Layer 12 of a small transformer language model trained on English Wikipedia (15 layers, counted from 0, width 64).
A neuron adds its activation times its output weights to the MLP's output. To switch it off is to set its activation to zero at one token and run the rest of the model.

Output weights of the MLP neurons that the questions are about. A number n stands for n times 0.0014.
n3: 19 33 -26 47 20 31 63 215 -29 -84 28 69 69 -110 -16 114 -10 -2 109 -25 16 -24 42 23 6 182 -13 13 156 165 42 153 95 -61 -172 -95 -48 7 -10 85 32 -32 -79 141 107 -136 127 -114 91 -84 488 -13 20 42 27 -73 -53 53 -49 110 26 6 36 -1
n5: 26 113 -54 93 -75 116 187 -130 242 178 45 -217 -76 33 27 -25 -109 -179 -15 90 -134 25 -112 -164 -14 -102 39 46 -7 -143 -54 -25 -62 -1 -43 24 225 -114 -30 67 -180 -84 80 -4 -63 215 -2 95 123 10 -197 -130 130 -34 19 22 25 17 -26 78 32 256 -17 -10
n12: 54 40 -46 39 116 69 178 2 174 -190 -48 56 -6 134 44 114 -40 -112 2 -89 -31 -4 32 29 52 -9 53 61 145 119 127 -105 50 113 84 12 -129 101 -65 -134 -176 -11 -59 148 127 25 -99 -51 -35 22 101 -206 4 50 -157 115 -77 -63 28 4 54 6 -52 16
n23: -211 -153 -23 -117 0 22 -260 12 36 62 135 -94 153 4 -80 39 -76 35 -87 -141 25 -63 -96 49 -64 124 -41 101 -103 23 -6 -164 -76 16 20 -66 11 -31 3 -31 99 174 53 -42 -227 188 -81 79 -99 -36 21 -15 -29 -82 137 25 5 -144 -94 -3 -207 -37 27 -111
n24: -120 70 109 72 -57 48 49 0 -31 156 147 9 131 118 62 3 -5 44 53 37 216 -84 4 -96 127 -104 -110 -43 -204 -145 18 133 25 71 168 24 -57 -116 36 39 -117 -56 116 -79 -114 -58 -40 -165 56 5 -202 -278 148 -94 12 98 27 19 -78 -71 131 -141 16 -29
n49: 119 -126 -40 80 -98 113 106 -39 17 -65 128 41 80 43 27 71 -152 -80 25 -20 -150 -35 -31 42 -27 24 -206 36 88 26 120 33 -181 -63 51 -27 98 71 -142 9 -19 -4 -64 -50 -42 -153 97 88 -73 25 -228 -61 -6 -72 -33 83 -215 -14 -153 209 34 -62 5 -133
n75: -107 100 14 -114 -31 16 33 -194 29 -38 -22 -175 59 3 53 102 -107 94 6 -80 -1 25 67 -206 -108 11 80 79 61 160 79 36 -14 91 -21 -125 39 68 103 -36 -18 -133 -42 -147 -203 -139 -17 80 -169 170 33 179 81 -59 -208 69 -51 79 -112 -94 86 -13 19 -121
n95: -88 98 61 -96 131 -51 -26 47 -108 -103 -33 110 156 130 114 33 40 68 39 30 44 -8 79 -23 70 236 1 16 6 -99 -50 -4 51 134 133 -2 18 209 -40 54 3 44 -51 74 -26 0 18 92 122 -159 160 110 95 -137 84 -21 25 49 -127 -25 67 -54 -19 -55
n108: -32 75 188 87 19 -33 -35 -92 -75 12 -92 143 -22 32 44 -53 -145 46 -129 -45 -180 155 -31 35 -74 -31 102 -47 -135 -36 -161 -18 67 -33 156 250 15 65 -102 -140 42 8 -56 44 -71 75 -37 104 5 35 171 18 0 -95 -175 -92 -38 -95 46 228 168 34 23 -177
n117: -43 121 3 -40 -79 -4 -53 -21 109 -55 60 -25 81 -37 136 82 53 85 -40 189 -89 216 -118 199 72 -39 79 -121 -53 97 54 -31 21 -51 186 -56 22 -43 -18 121 92 178 57 -56 -42 270 13 -6 2 -13 96 -46 -17 5 134 -68 73 -146 66 28 -95 73 50 -168
n123: -75 -80 41 16 -160 -112 -7 -161 104 19 41 25 -4 127 -94 -32 -5 18 -70 71 -74 64 -77 65 79 -110 68 -72 43 62 16 110 -279 -209 -22 40 91 111 63 98 -111 -103 83 233 -16 18 94 -21 69 -75 -188 142 -13 -54 -20 107 -175 -74 -50 39 49 10 12 -19
n134: 191 86 -53 153 110 76 69 74 294 8 88 -138 31 -50 -84 114 77 -15 -3 -75 -27 88 -88 120 10 38 -69 36 -86 91 -122 -43 49 9 -75 176 -95 -84 -30 -187 -44 11 -22 -13 31 117 -29 -105 -8 -45 69 13 64 -82 -212 106 116 -91 -157 -35 0 -1 -16 -68
n160: 147 -37 1 19 -35 78 177 37 21 -74 84 3 -8 -17 96 44 34 2 -41 -180 -124 136 118 44 60 -103 -39 108 -115 48 1 3 134 -122 25 -1 140 30 136 -87 -56 -107 21 97 -100 160 133 77 32 -44 -158 -34 120 -93 50 178 -45 -107 95 139 50 82 -92 -20
n185: -98 -187 -126 39 -35 4 -69 -99 -264 -113 -23 -98 -104 -10 30 -136 -114 127 -94 121 -80 -106 66 126 57 -27 -11 109 -34 -7 -80 -126 98 54 -16 -84 -101 66 -124 23 -2 -110 29 -74 121 -237 47 -8 -67 -40 -336 93 -71 5 123 -140 -89 6 -4 125 -28 -102 -135 -45
n186: 65 -209 84 -98 -63 45 8 -39 -55 24 19 -137 47 -130 -75 102 107 -25 -131 -187 108 180 -21 -94 -12 65 -319 10 -78 141 -35 174 33 1 -78 -85 128 32 -17 -174 50 -72 -6 80 -8 -2 50 104 135 -184 207 23 18 -47 48 42 -68 -102 45 -18 -44 141 -54 -40
n188: 150 -73 129 11 -65 267 8 -49 -103 58 -34 162 -55 -50 56 6 96 154 -20 -54 -267 145 50 -35 87 -38 17 2 11 -29 125 96 -12 43 -94 52 -16 34 -58 218 -129 -90 -28 -17 74 105 41 -76 -31 -306 80 196 -103 -87 34 -115 41 -49 87 37 -85 29 -26 31

Each question names a token from some text and the token that comes next. It shows the activations a of the neurons there, in the order above. A number n stands for n times 0.032.

Then comes g, the gradient of the next token's log-probability with respect to the MLP's output, scaled to length 1. A neuron's effect is roughly proportional to its activation times (output weights . g). A number n stands for n times 0.00099.

"ing", then " on"
a: 15 4 1 16 -86 0 -17 3 0 -135 7 -30 -6 -12 7 10
g: 16 58 -77 -64 -158 336 67 -51 -165 90 -1 26 31 -175 166 119 36 70 152 31 -198 -185 190 61 44 -5 160 -103 250 16 123 -93 53 103 -109 62 113 -108 -74 257 -55 -111 305 109 -60 -174 159 125 19 60 71 129 59 0 47 -76 106 3 137 42 51 295 -21 -66
Which two neurons, each switched off alone, lower its probability most, in order? n24, n134

"t", then " |"
a: 3 -3 84 9 -2 -1 3 -1 21 -8 2 -2 -13 0 -14 -6
g: -78 -19 25 283 49 -15 -54 12 -91 -23 54 63 180 75 -91 -64 -142 141 -7 -79 -20 -14 63 -46 42 170 -207 -4 17 136 77 -98 25 72 -192 49 193 38 -4 95 99 21 -141 47 127 210 -218 90 155 -240 60 265 24 -156 61 -53 -146 28 141 68 69 305 -126 -334
Which neuron, switched off, lowers the next token's probability most? n108

"ag", then "az"
a: -17 -9 -62 -17 5 -47 -4 1 -5 -14 10 -21 -2 -12 30 24
g: 224 -54 139 212 29 -4 -176 -115 -57 -155 -24 -71 -181 -69 -181 -217 1 51 -311 49 -51 -95 -25 -85 91 160 234 -90 -144 -93 165 -178 22 -36 115 31 -9 -205 -144 -42 59 -29 15 -214 68 142 29 260 -77 -8 -109 24 14 234 216 129 -14 76 -91 -67 -87 23 -87 78
Which two neurons, each switched off alone, lower its probability most, in order? n12, n3

" \"", then "O"
a: -2 -34 3 -2 -3 11 1 -2 -82 -25 -11 -1 25 -2 317 -4
g: -118 -148 64 194 112 97 -27 -116 -100 -106 -110 -26 11 -125 -108 94 -79 74 10 170 152 -85 -62 42 -15 -342 108 12 199 175 72 -59 133 -313 -68 -82 64 234 -101 -175 133 120 -59 -24 -85 -187 -165 52 81 100 60 -180 -39 -206 180 -91 140 -52 166 39 -35 -10 -135 92
Which two neurons, each switched off alone, lower its probability most, in order? n186, n5

"on", then ","
a: 13 -9 -29 -51 3 -2 2 8 21 -55 -9 -15 6 10 7 -4
g: -26 33 -185 -43 34 1 255 96 48 -138 -101 156 -180 -124 8 10 -52 -110 80 -97 47 98 207 97 12 209 -98 136 43 196 155 257 32 166 -64 83 40 131 34 -45 -6 -73 35 79 -52 -55 65 63 -189 147 41 172 -54 -193 -73 -116 14 -336 -171 118 39 172 -71 -278
Which neuron, switched off, raises the next token's probability most? n12

" E", then "d"
a: -1 -2 15 -2 -15 -11 5 -1 2 -4 0 1 -8 -17 -8 -10
g: -47 310 -35 -251 -63 118 -111 -134 115 -53 -47 11 185 114 103 -119 41 74 17 -111 -188 78 -118 164 -23 -78 100 -8 42 8 60 -2 -61 395 146 133 12 -4 -129 30 29 -193 94 61 123 -90 -26 -248 -43 -43 2 196 -132 -35 57 61 -245 116 -140 66 9 262 94 -16
Which neuron, switched off, raises the next token's probability most? n188

"ou", then "\""
a: -1 1 -17 19 32 8 43 -2 -67 -113 12 -9 15 0 317 1
g: 99 -150 81 43 -65 -7 136 -134 -147 -255 -216 -30 188 -168 -50 140 -75 167 17 129 28 -46 -14 -204 -188 -226 -79 -10 -230 -128 88 -96 162 47 -73 59 169 101 41 148 -20 -188 159 75 53 20 -216 -41 -108 -6 -75 93 94 269 46 -10 -145 56 -81 118 202 -57 -39 167
Which neuron, switched off, lowers the next token's probability most? n117

"-", then "b"
a: 17 4 -13 2 5 -16 16 -2 2 9 -2 -3 -131 -32 1 97
g: 108 109 51 15 36 -324 37 118 104 93 -119 8 -127 43 79 -164 -34 -53 87 118 106 120 27 -68 11 166 114 180 149 -161 24 -76 -61 107 102 -42 -63 94 84 72 62 -333 -15 227 -16 393 -52 -232 25 56 -94 30 4 61 -70 -81 137 111 -227 127 19 52 -134 -158
Which neuron, switched off, raises the next token's probability most? n188

"al", then " v"
a: 4 -5 -10 16 8 40 -38 -13 12 -1 -1 -4 -9 3 -7 3
g: 234 -84 -104 38 94 14 -48 90 -3 36 -39 37 -176 -104 -106 -52 137 159 5 -113 121 178 -51 42 -251 154 87 -105 -208 -43 106 133 -124 35 67 66 -320 -26 -183 90 -105 85 -78 147 127 25 133 -292 -32 39 0 -44 -326 84 -59 168 124 127 -120 -40 -210 -1 4 53
Which neuron, switched off, raises the next token's probability most? n49

" V", then "ig"
a: 26 6 0 0 7 11 -13 3 18 7 8 -2 -41 -17 0 -1
g: -91 -18 70 3 -11 -4 12 -78 -86 -35 92 -76 -30 161 17 -194 123 107 -64 59 117 73 104 46 86 -60 253 -99 -203 -55 248 -54 -199 95 79 45 -359 -169 -244 32 12 86 52 113 -86 107 1 -325 -149 73 68 -165 176 -11 21 -147 -95 -108 0 72 12 -156 199 -167
Which neuron, switched off, raises the next token's probability most? n3

" |", then " "
a: -3 -41 11 -1 1 -7 -1 6 -55 0 -7 -15 -30 1 3 -15
g: 5 -68 336 28 31 -112 24 97 -36 66 215 -57 129 70 197 -328 59 60 165 156 285 -132 39 68 148 13 30 -38 -145 8 136 59 -9 185 -11 8 -100 -17 -253 120 137 151 -66 -59 -172 -245 202 87 -43 -54 32 36 88 99 39 119 -61 -156 -12 -155 61 -4 99 -89
Which neuron, switched off, lowers the next token's probability most? n5

"3", then "),"
a: 48 6 -2 9 -2 -16 0 -5 29 -15 14 5 -26 -3 16 15
g: 115 -49 -193 -73 -146 81 180 -10 77 -228 -200 123 -32 88 12 -74 154 215 14 120 107 202 -28 -89 -138 -37 209 140 63 165 -60 35 -143 165 138 -10 136 -120 86 -159 -77 28 74 -305 -77 15 -6 125 -115 172 -23 6 96 -103 -53 -75 -41 -137 -257 215 -5 182 39 103
Which neuron, switched off, raises the next token's probability most? n3

"ic", then "a"
a: 5 14 -139 6 4 11 33 2 -114 8 8 -5 6 -1 -6 -3
g: 150 77 30 59 58 224 4 -174 186 130 109 -116 155 -120 -151 8 185 131 6 144 -48 -47 -56 -81 114 -194 98 55 2 7 72 -276 -66 131 130 -53 55 -40 84 16 102 -111 100 31 -52 81 101 -65 73 237 -140 -260 39 -133 155 -92 77 -16 -22 286 291 -197 109 27
Which neuron, switched off, lowers the next token's probability most? n5

"o", then "ob"
a: -12 -3 5 10 1 17 -11 -3 0 5 -2 13 -1 19 -1 16
g: 166 167 125 131 115 104 -54 -131 -148 -10 65 41 -132 -55 69 -155 -184 35 -160 -11 2 163 15 -173 -71 149 30 63 -397 -61 25 -63 -94 144 68 -116 67 49 -147 -193 -18 61 261 -147 128 53 68 16 8 220 41 178 118 54 139 102 321 -73 4 -91 55 106 20 68
Which neuron, switched off, lowers the next token's probability most? n3

"en", then " D"
a: -7 9 6 2 0 -9 -19 12 22 -76 2 -3 1 -5 -1 0
g: 87 72 -283 -254 -43 155 39 100 -5 146 -76 83 -113 -106 160 93 143 -43 -266 -90 -90 -17 -100 111 -11 -9 7 99 111 -31 -77 165 -109 -248 12 -42 16 -86 -70 209 -214 75 -107 93 -156 -203 52 21 93 -75 70 66 -235 132 -129 269 -89 42 -42 -189 -109 -95 -80 -117
Which neuron, switched off, raises the next token's probability most? n108

"6", then "6"
a: -26 1 0 26 -14 87 1 77 -7 -32 20 14 -6 -55 11 -4
g: 113 84 -214 -14 -233 85 179 -390 116 3 -71 31 -42 -1 254 -39 -266 -21 232 49 -41 -98 -35 25 114 -81 -223 -140 197 67 -14 -169 150 56 72 187 -36 -18 118 -36 118 -29 62 -121 -7 -44 21 203 -135 -76 21 0 -133 249 -57 -34 -118 92 -35 72 -19 -130 -37 -73
Which neuron, switched off, lowers the next token's probability most? n49

"ig", then "il"
a: -21 8 -8 -2 25 23 12 1 11 -3 2 -5 -61 23 -3 2
g: -202 -159 158 -46 92 -55 -15 4 106 -61 -40 -49 -8 124 -144 -43 11 -100 -144 258 -74 128 383 -112 -118 144 -91 11 29 -41 -212 -44 -215 -33 -94 69 -45 150 264 -68 72 192 122 140 -141 249 50 -201 70 -127 -33 49 -44 51 27 171 -33 -2 22 37 178 -174 -37 -18
Which neuron, switched off, raises the next token's probability most? n160

" s", then "uc"
a: -45 2 22 6 98 -1 32 5 1 1 -27 51 14 -9 -1 -9
g: 250 -154 -221 -111 -164 -127 48 46 -135 98 -85 37 -82 5 -156 -257 7 -76 256 104 56 -52 37 12 219 64 -87 107 -197 18 8 -177 16 156 -173 -48 -298 -29 -154 -95 -35 204 -93 65 157 166 120 -245 -19 1 -89 -71 -64 -51 33 -81 103 -14 -125 -66 -98 -107 108 -91
Which two neurons, each switched off alone, lower its probability most, in order? n134, n123

"it", then "ary"
a: 7 -12 -3 42 1 -48 -11 107 6 -16 2 -1 -12 0 11 -1
g: 108 -221 52 -82 85 -190 113 181 -179 66 88 34 20 68 -217 -53 -18 30 98 -123 48 -148 71 -32 263 184 196 21 -102 220 99 49 -61 -157 -3 176 -69 102 -168 219 -152 95 84 -193 151 57 60 246 184 -63 63 5 -204 -111 -44 144 76 -84 93 85 -54 -85 -3 131
Which neuron, switched off, lowers the next token's probability most? n95

"1", then "0"
a: 29 6 0 -10 -13 44 11 -2 -17 -22 8 6 7 -31 1 0
g: -268 49 116 188 -64 26 -158 119 247 -166 -16 31 -42 -72 -109 196 193 -167 -167 -2 -99 56 -117 -33 -72 -147 62 8 -237 2 81 193 -192 -12 6 32 -100 -168 -319 76 -29 -110 -3 -194 -95 -3 -81 -115 233 -39 -12 -7 62 20 98 28 -36 -185 40 37 92 5 263 -73
Which neuron, switched off, lowers the next token's probability most? n185

" ", then "1"
a: -4 15 9 -3 -15 -5 12 9 4 11 20 -1 -5 1 16 -9
g: -117 38 80 -24 61 27 -126 -113 174 -56 170 35 37 85 -32 -176 -57 13 321 48 7 29 -172 -75 144 77 309 189 -240 -255 107 238 43 131 37 -87 72 149 66 -37 -31 -144 35 -38 -83 -52 -167 267 135 -58 -72 6 -82 169 57 53 -73 103 38 98 -41 211 179 -1
Which neuron, switched off, lowers the next token's probability most? n5

" ", then "5"
a: -4 14 12 -2 -14 -5 4 13 3 19 16 0 -7 5 15 -12
g: -33 -82 -106 14 -135 218 137 -8 -94 -157 127 -3 113 -154 23 138 245 72 31 33 112 -23 94 19 -95 -146 -51 -12 -65 87 -60 -152 -149 -3 -8 32 11 71 -2 53 108 63 -8 -220 394 -11 159 87 143 -23 113 -126 155 199 -144 -158 91 -102 -54 -29 -209 -285 -96 -225
Which neuron, switched off, lowers the next token's probability most? n117

" c", then "amp"
a: -22 2 55 6 -11 26 3 1 14 3 -28 2 14 0 -7 2
g: 161 -126 -94 -5 33 -34 51 -158 173 -198 -47 -2 81 156 -231 146 1 -241 -181 -8 66 -108 -60 -154 59 -260 -42 -61 -9 81 87 175 -24 -10 54 -7 -155 74 -174 -80 -30 -378 109 -156 52 -62 100 -186 69 13 46 -38 56 -187 53 34 7 -181 230 137 -163 145 -36 -48
Which neuron, switched off, lowers the next token's probability most? n12

"ne", then " N"
a: -2 1 -21 -6 -15 6 -3 8 -73 -42 37 6 9 -13 24 1
g: 39 -75 -68 194 70 120 -72 -57 130 204 -16 -28 -107 123 -64 40 77 60 -247 -20 -88 -132 -217 80 -52 -17 -92 -25 110 107 -30 17 -69 -147 40 -98 87 -109 109 100 40 171 -253 -36 107 75 158 -75 -18 -400 -14 -113 15 120 -70 163 214 10 163 -107 -203 -311 -31 -20
Which neuron, switched off, raises the next token's probability most? n117

"el", then "op"
a: 12 0 -6 3 -1 15 -13 -78 -134 -2 26 -3 17 -34 -1 -10
g: -72 11 -65 -71 75 220 -25 -146 -278 56 -42 -71 -155 48 -318 62 80 140 55 -17 -163 -139 -119 8 -148 89 145 -56 51 -110 44 34 -51 200 60 8 -177 -52 59 3 -21 65 47 39 111 112 -105 206 82 -41 -141 -24 151 -238 72 162 284 113 -14 14 104 121 -261 228
Which neuron, switched off, lowers the next token's probability most? n108

"ank", then " of"
a: 5 2 -14 -54 -1 10 6 0 11 27 -3 -1 6 -9 -5 -5
g: -39 142 -132 -177 52 -136 1 172 -255 -57 60 -106 -114 356 -167 -222 11 -45 -235 -71 88 -172 72 146 19 -56 173 44 -32 36 210 138 -2 -113 11 19 93 7 179 -200 -88 9 -30 112 167 -68 -150 78 -135 -8 -147 277 92 54 47 -71 5 105 14 19 24 -183 -74 -96
Which neuron, switched off, raises the next token's probability most? n117

",", then " he"
a: 39 -7 8 16 -5 7 21 49 256 -2 -26 -1 16 -22 -11 -3
g: -72 -52 -92 84 -55 -36 -123 82 -53 -76 -69 -29 -7 -268 -162 -66 -125 -148 -165 57 -79 123 247 145 20 170 -50 180 52 2 37 -21 65 -262 217 262 -58 228 -109 -80 117 -171 0 -13 119 -68 -151 -18 -48 60 -42 -116 -53 -275 -48 -205 -18 121 -11 -19 -212 24 210 134
Which neuron, switched off, lowers the next token's probability most? n108

"el", then "t"
a: 10 -1 9 4 0 10 -1 -17 -2 8 76 -15 29 -12 -32 -23
g: -50 133 -169 -162 118 -76 23 -144 102 -49 21 -5 -258 0 -98 -231 50 69 221 -4 -28 -184 -57 50 -128 100 -99 57 -350 175 -112 -24 -93 183 -154 191 -2 220 -10 186 211 -165 -112 -22 23 -114 34 54 252 73 4 -91 -35 -71 152 41 -26 156 -186 44 23 -25 -12 12
Which neuron, switched off, raises the next token's probability most? n160

"ack", then "son"
a: -5 8 0 -3 4 8 -1 4 -113 -1 54 -8 8 -5 3 -2
g: -69 -78 70 -54 3 -168 -141 -12 168 -163 -64 -38 130 -98 -208 61 3 143 46 33 -56 109 -20 -159 -35 -84 -237 -83 124 -30 -85 -144 115 236 -5 -63 177 -32 -75 -294 52 -98 102 -192 -90 20 -16 -103 -43 145 -140 -119 -44 220 176 297 27 253 -5 59 86 167 -5 -187
Which neuron, switched off, lowers the next token's probability most? n108

" a", then "m"
a: 32 8 10 5 2 -4 10 20 13 -21 -5 471 -5 -17 12 2
g: 77 52 52 11 189 -104 19 162 218 27 -8 20 -140 68 -124 50 -80 23 -21 161 -10 129 -341 -25 -79 21 -103 -8 174 89 -15 -54 128 170 8 -104 -67 46 122 4 304 91 202 -27 90 61 -33 -2 154 1 -81 -90 161 122 174 200 -145 197 -195 111 162 -150 218 174
Which neuron, switched off, lowers the next token's probability most? n134

" T", then "ot"
a: -4 6 11 12 4 40 -67 -16 21 -7 7 -3 -28 0 -6 2
g: 128 9 66 -188 4 15 -90 -10 -4 -165 -52 -15 35 -23 -127 -365 -58 -85 -242 99 -7 -258 -198 -113 -78 26 30 -236 -113 -189 -38 182 62 43 262 -107 -196 141 -107 -61 110 -178 -152 -242 -85 50 -52 125 15 31 -133 61 17 93 46 -38 -92 43 210 -92 -77 80 66 -49
Which two neurons, each switched off alone, lower its probability most, in order? n160, n108

" |", then "\n"
a: 6 0 27 4 -9 -4 -2 -3 4 -10 15 6 -4 -39 14 -26
g: -7 -98 42 -86 -51 -111 -222 -5 -1 -289 -195 119 -249 -114 107 116 102 -142 61 -66 -329 207 213 28 -76 -22 47 98 137 -38 -100 -92 178 129 -103 41 3 49 156 -106 50 -132 135 60 -30 66 2 81 -59 66 -14 19 -16 -280 -74 -140 170 213 54 202 69 -100 -61 92
Which neuron, switched off, lowers the next token's probability most? n24

",", then " and"
a: 3 -12 5 -2 52 15 9 -5 170 1 -31 -5 10 16 -7 -1
g: -11 139 -72 12 41 156 147 92 38 -318 110 126 236 -93 106 -49 41 -99 88 -54 135 -115 -53 -189 -21 -34 -141 -20 -89 60 30 -87 -69 102 -212 -125 335 18 -23 -181 184 93 236 87 -191 51 -137 259 82 221 64 152 22 30 7 -55 -10 -42 -106 82 -54 106 -43 147
Which neuron, switched off, lowers the next token's probability most? n123

" Sh", then "ann"
a: 5 -33 -1 7 5 6 -3 26 26 -6 -8 -8 -8 -3 0 1
g: -116 -63 -86 261 212 42 -35 159 -62 128 122 -173 -58 57 -76 -63 76 -73 -122 -49 -168 63 -16 -30 -242 -26 103 -14 -8 253 -18 75 39 -35 378 -106 134 3 15 120 -63 -99 66 -124 25 -35 -71 44 6 60 27 108 18 6 286 -107 251 93 103 163 274 112 29 -182
Which neuron, switched off, lowers the next token's probability most? n108

" more", then " in"
a: 0 3 -9 1 2 -10 -15 0 -10 -28 18 -23 -3 -7 29 9
g: -35 161 32 -74 -198 119 -107 -180 -154 116 -55 -88 -189 -18 119 -91 -114 62 61 100 -19 -81 233 88 -93 -46 172 -257 -31 -35 69 14 46 132 35 -128 16 102 53 280 122 -152 104 42 -296 -279 221 -24 84 161 0 99 127 -99 -43 -62 -33 -175 106 110 174 88 88 26
Which neuron, switched off, lowers the next token's probability most? n134

" \"", then "W"
a: -2 -34 3 -2 -3 10 1 -2 -80 -25 -11 -2 26 -2 316 -4
g: 10 -191 22 74 -8 67 149 137 255 309 -8 62 81 -35 136 -56 106 -93 -79 33 -310 185 6 -5 -21 72 -179 -86 40 -96 -42 -141 -157 147 46 38 213 -229 -21 102 83 -37 -207 194 -130 30 32 -132 230 -173 45 -39 88 -58 -76 92 162 -161 -152 -70 79 -143 20 -25
Which neuron, switched off, lowers the next token's probability most? n186

"ed", then " at"
a: 9 -5 -8 4 5 -10 -9 0 3 14 11 33 -11 0 13 21
g: 3 -86 74 -47 -252 113 -84 -27 80 66 144 -129 31 -124 73 29 12 -102 -185 220 -104 -156 26 66 -102 82 90 88 271 40 54 -167 31 163 88 -91 -41 141 -230 111 -37 44 49 -44 -216 94 141 -72 101 -330 -91 202 144 -164 -1 -78 -12 83 202 -56 -97 242 84 -112
Which neuron, switched off, lowers the next token's probability most? n188

" Col", then "or"
a: 0 -42 9 -25 -17 -1 11 66 -3 3 -38 10 1 -34 -94 13
g: -88 -44 264 -71 114 24 -17 42 11 40 -14 126 20 -149 51 -106 10 111 11 -4 -108 81 -7 -10 74 -197 239 -62 137 -48 -178 83 371 -231 45 -132 -76 42 -205 46 20 141 19 -241 96 -86 -108 198 53 -104 8 197 -45 -40 29 -197 -69 -35 22 -5 225 301 100 92
Which neuron, switched off, lowers the next token's probability most? n95

" ", then "2"
a: -18 -32 6 4 -27 13 56 7 5 29 8 -4 0 15 13 -7
g: 14 -14 140 110 -67 14 -41 318 173 158 -105 -8 103 -165 -33 -42 -90 2 -30 17 -56 42 -169 193 93 6 -99 -77 154 -55 -21 55 118 -156 171 53 -220 111 -106 -80 -125 -54 -92 180 -433 -73 97 -50 -95 13 5 -59 -237 -106 97 -68 -40 32 -119 5 -75 19 -136 302
Which neuron, switched off, raises the next token's probability most? n75

" also", then " d"
a: -3 17 -12 5 -93 0 -13 14 -7 4 -16 -9 -10 -53 21 30
g: -51 185 -116 -207 -154 52 145 114 -17 121 -159 112 119 -115 86 -35 -16 157 -142 -85 0 108 89 144 144 64 -64 66 188 -82 -32 -115 15 -43 -126 216 106 3 -93 129 127 54 -142 224 8 -127 -128 187 -102 -92 83 28 73 184 -200 213 -103 133 -181 54 -18 156 264 -168
Which neuron, switched off, lowers the next token's probability most? n24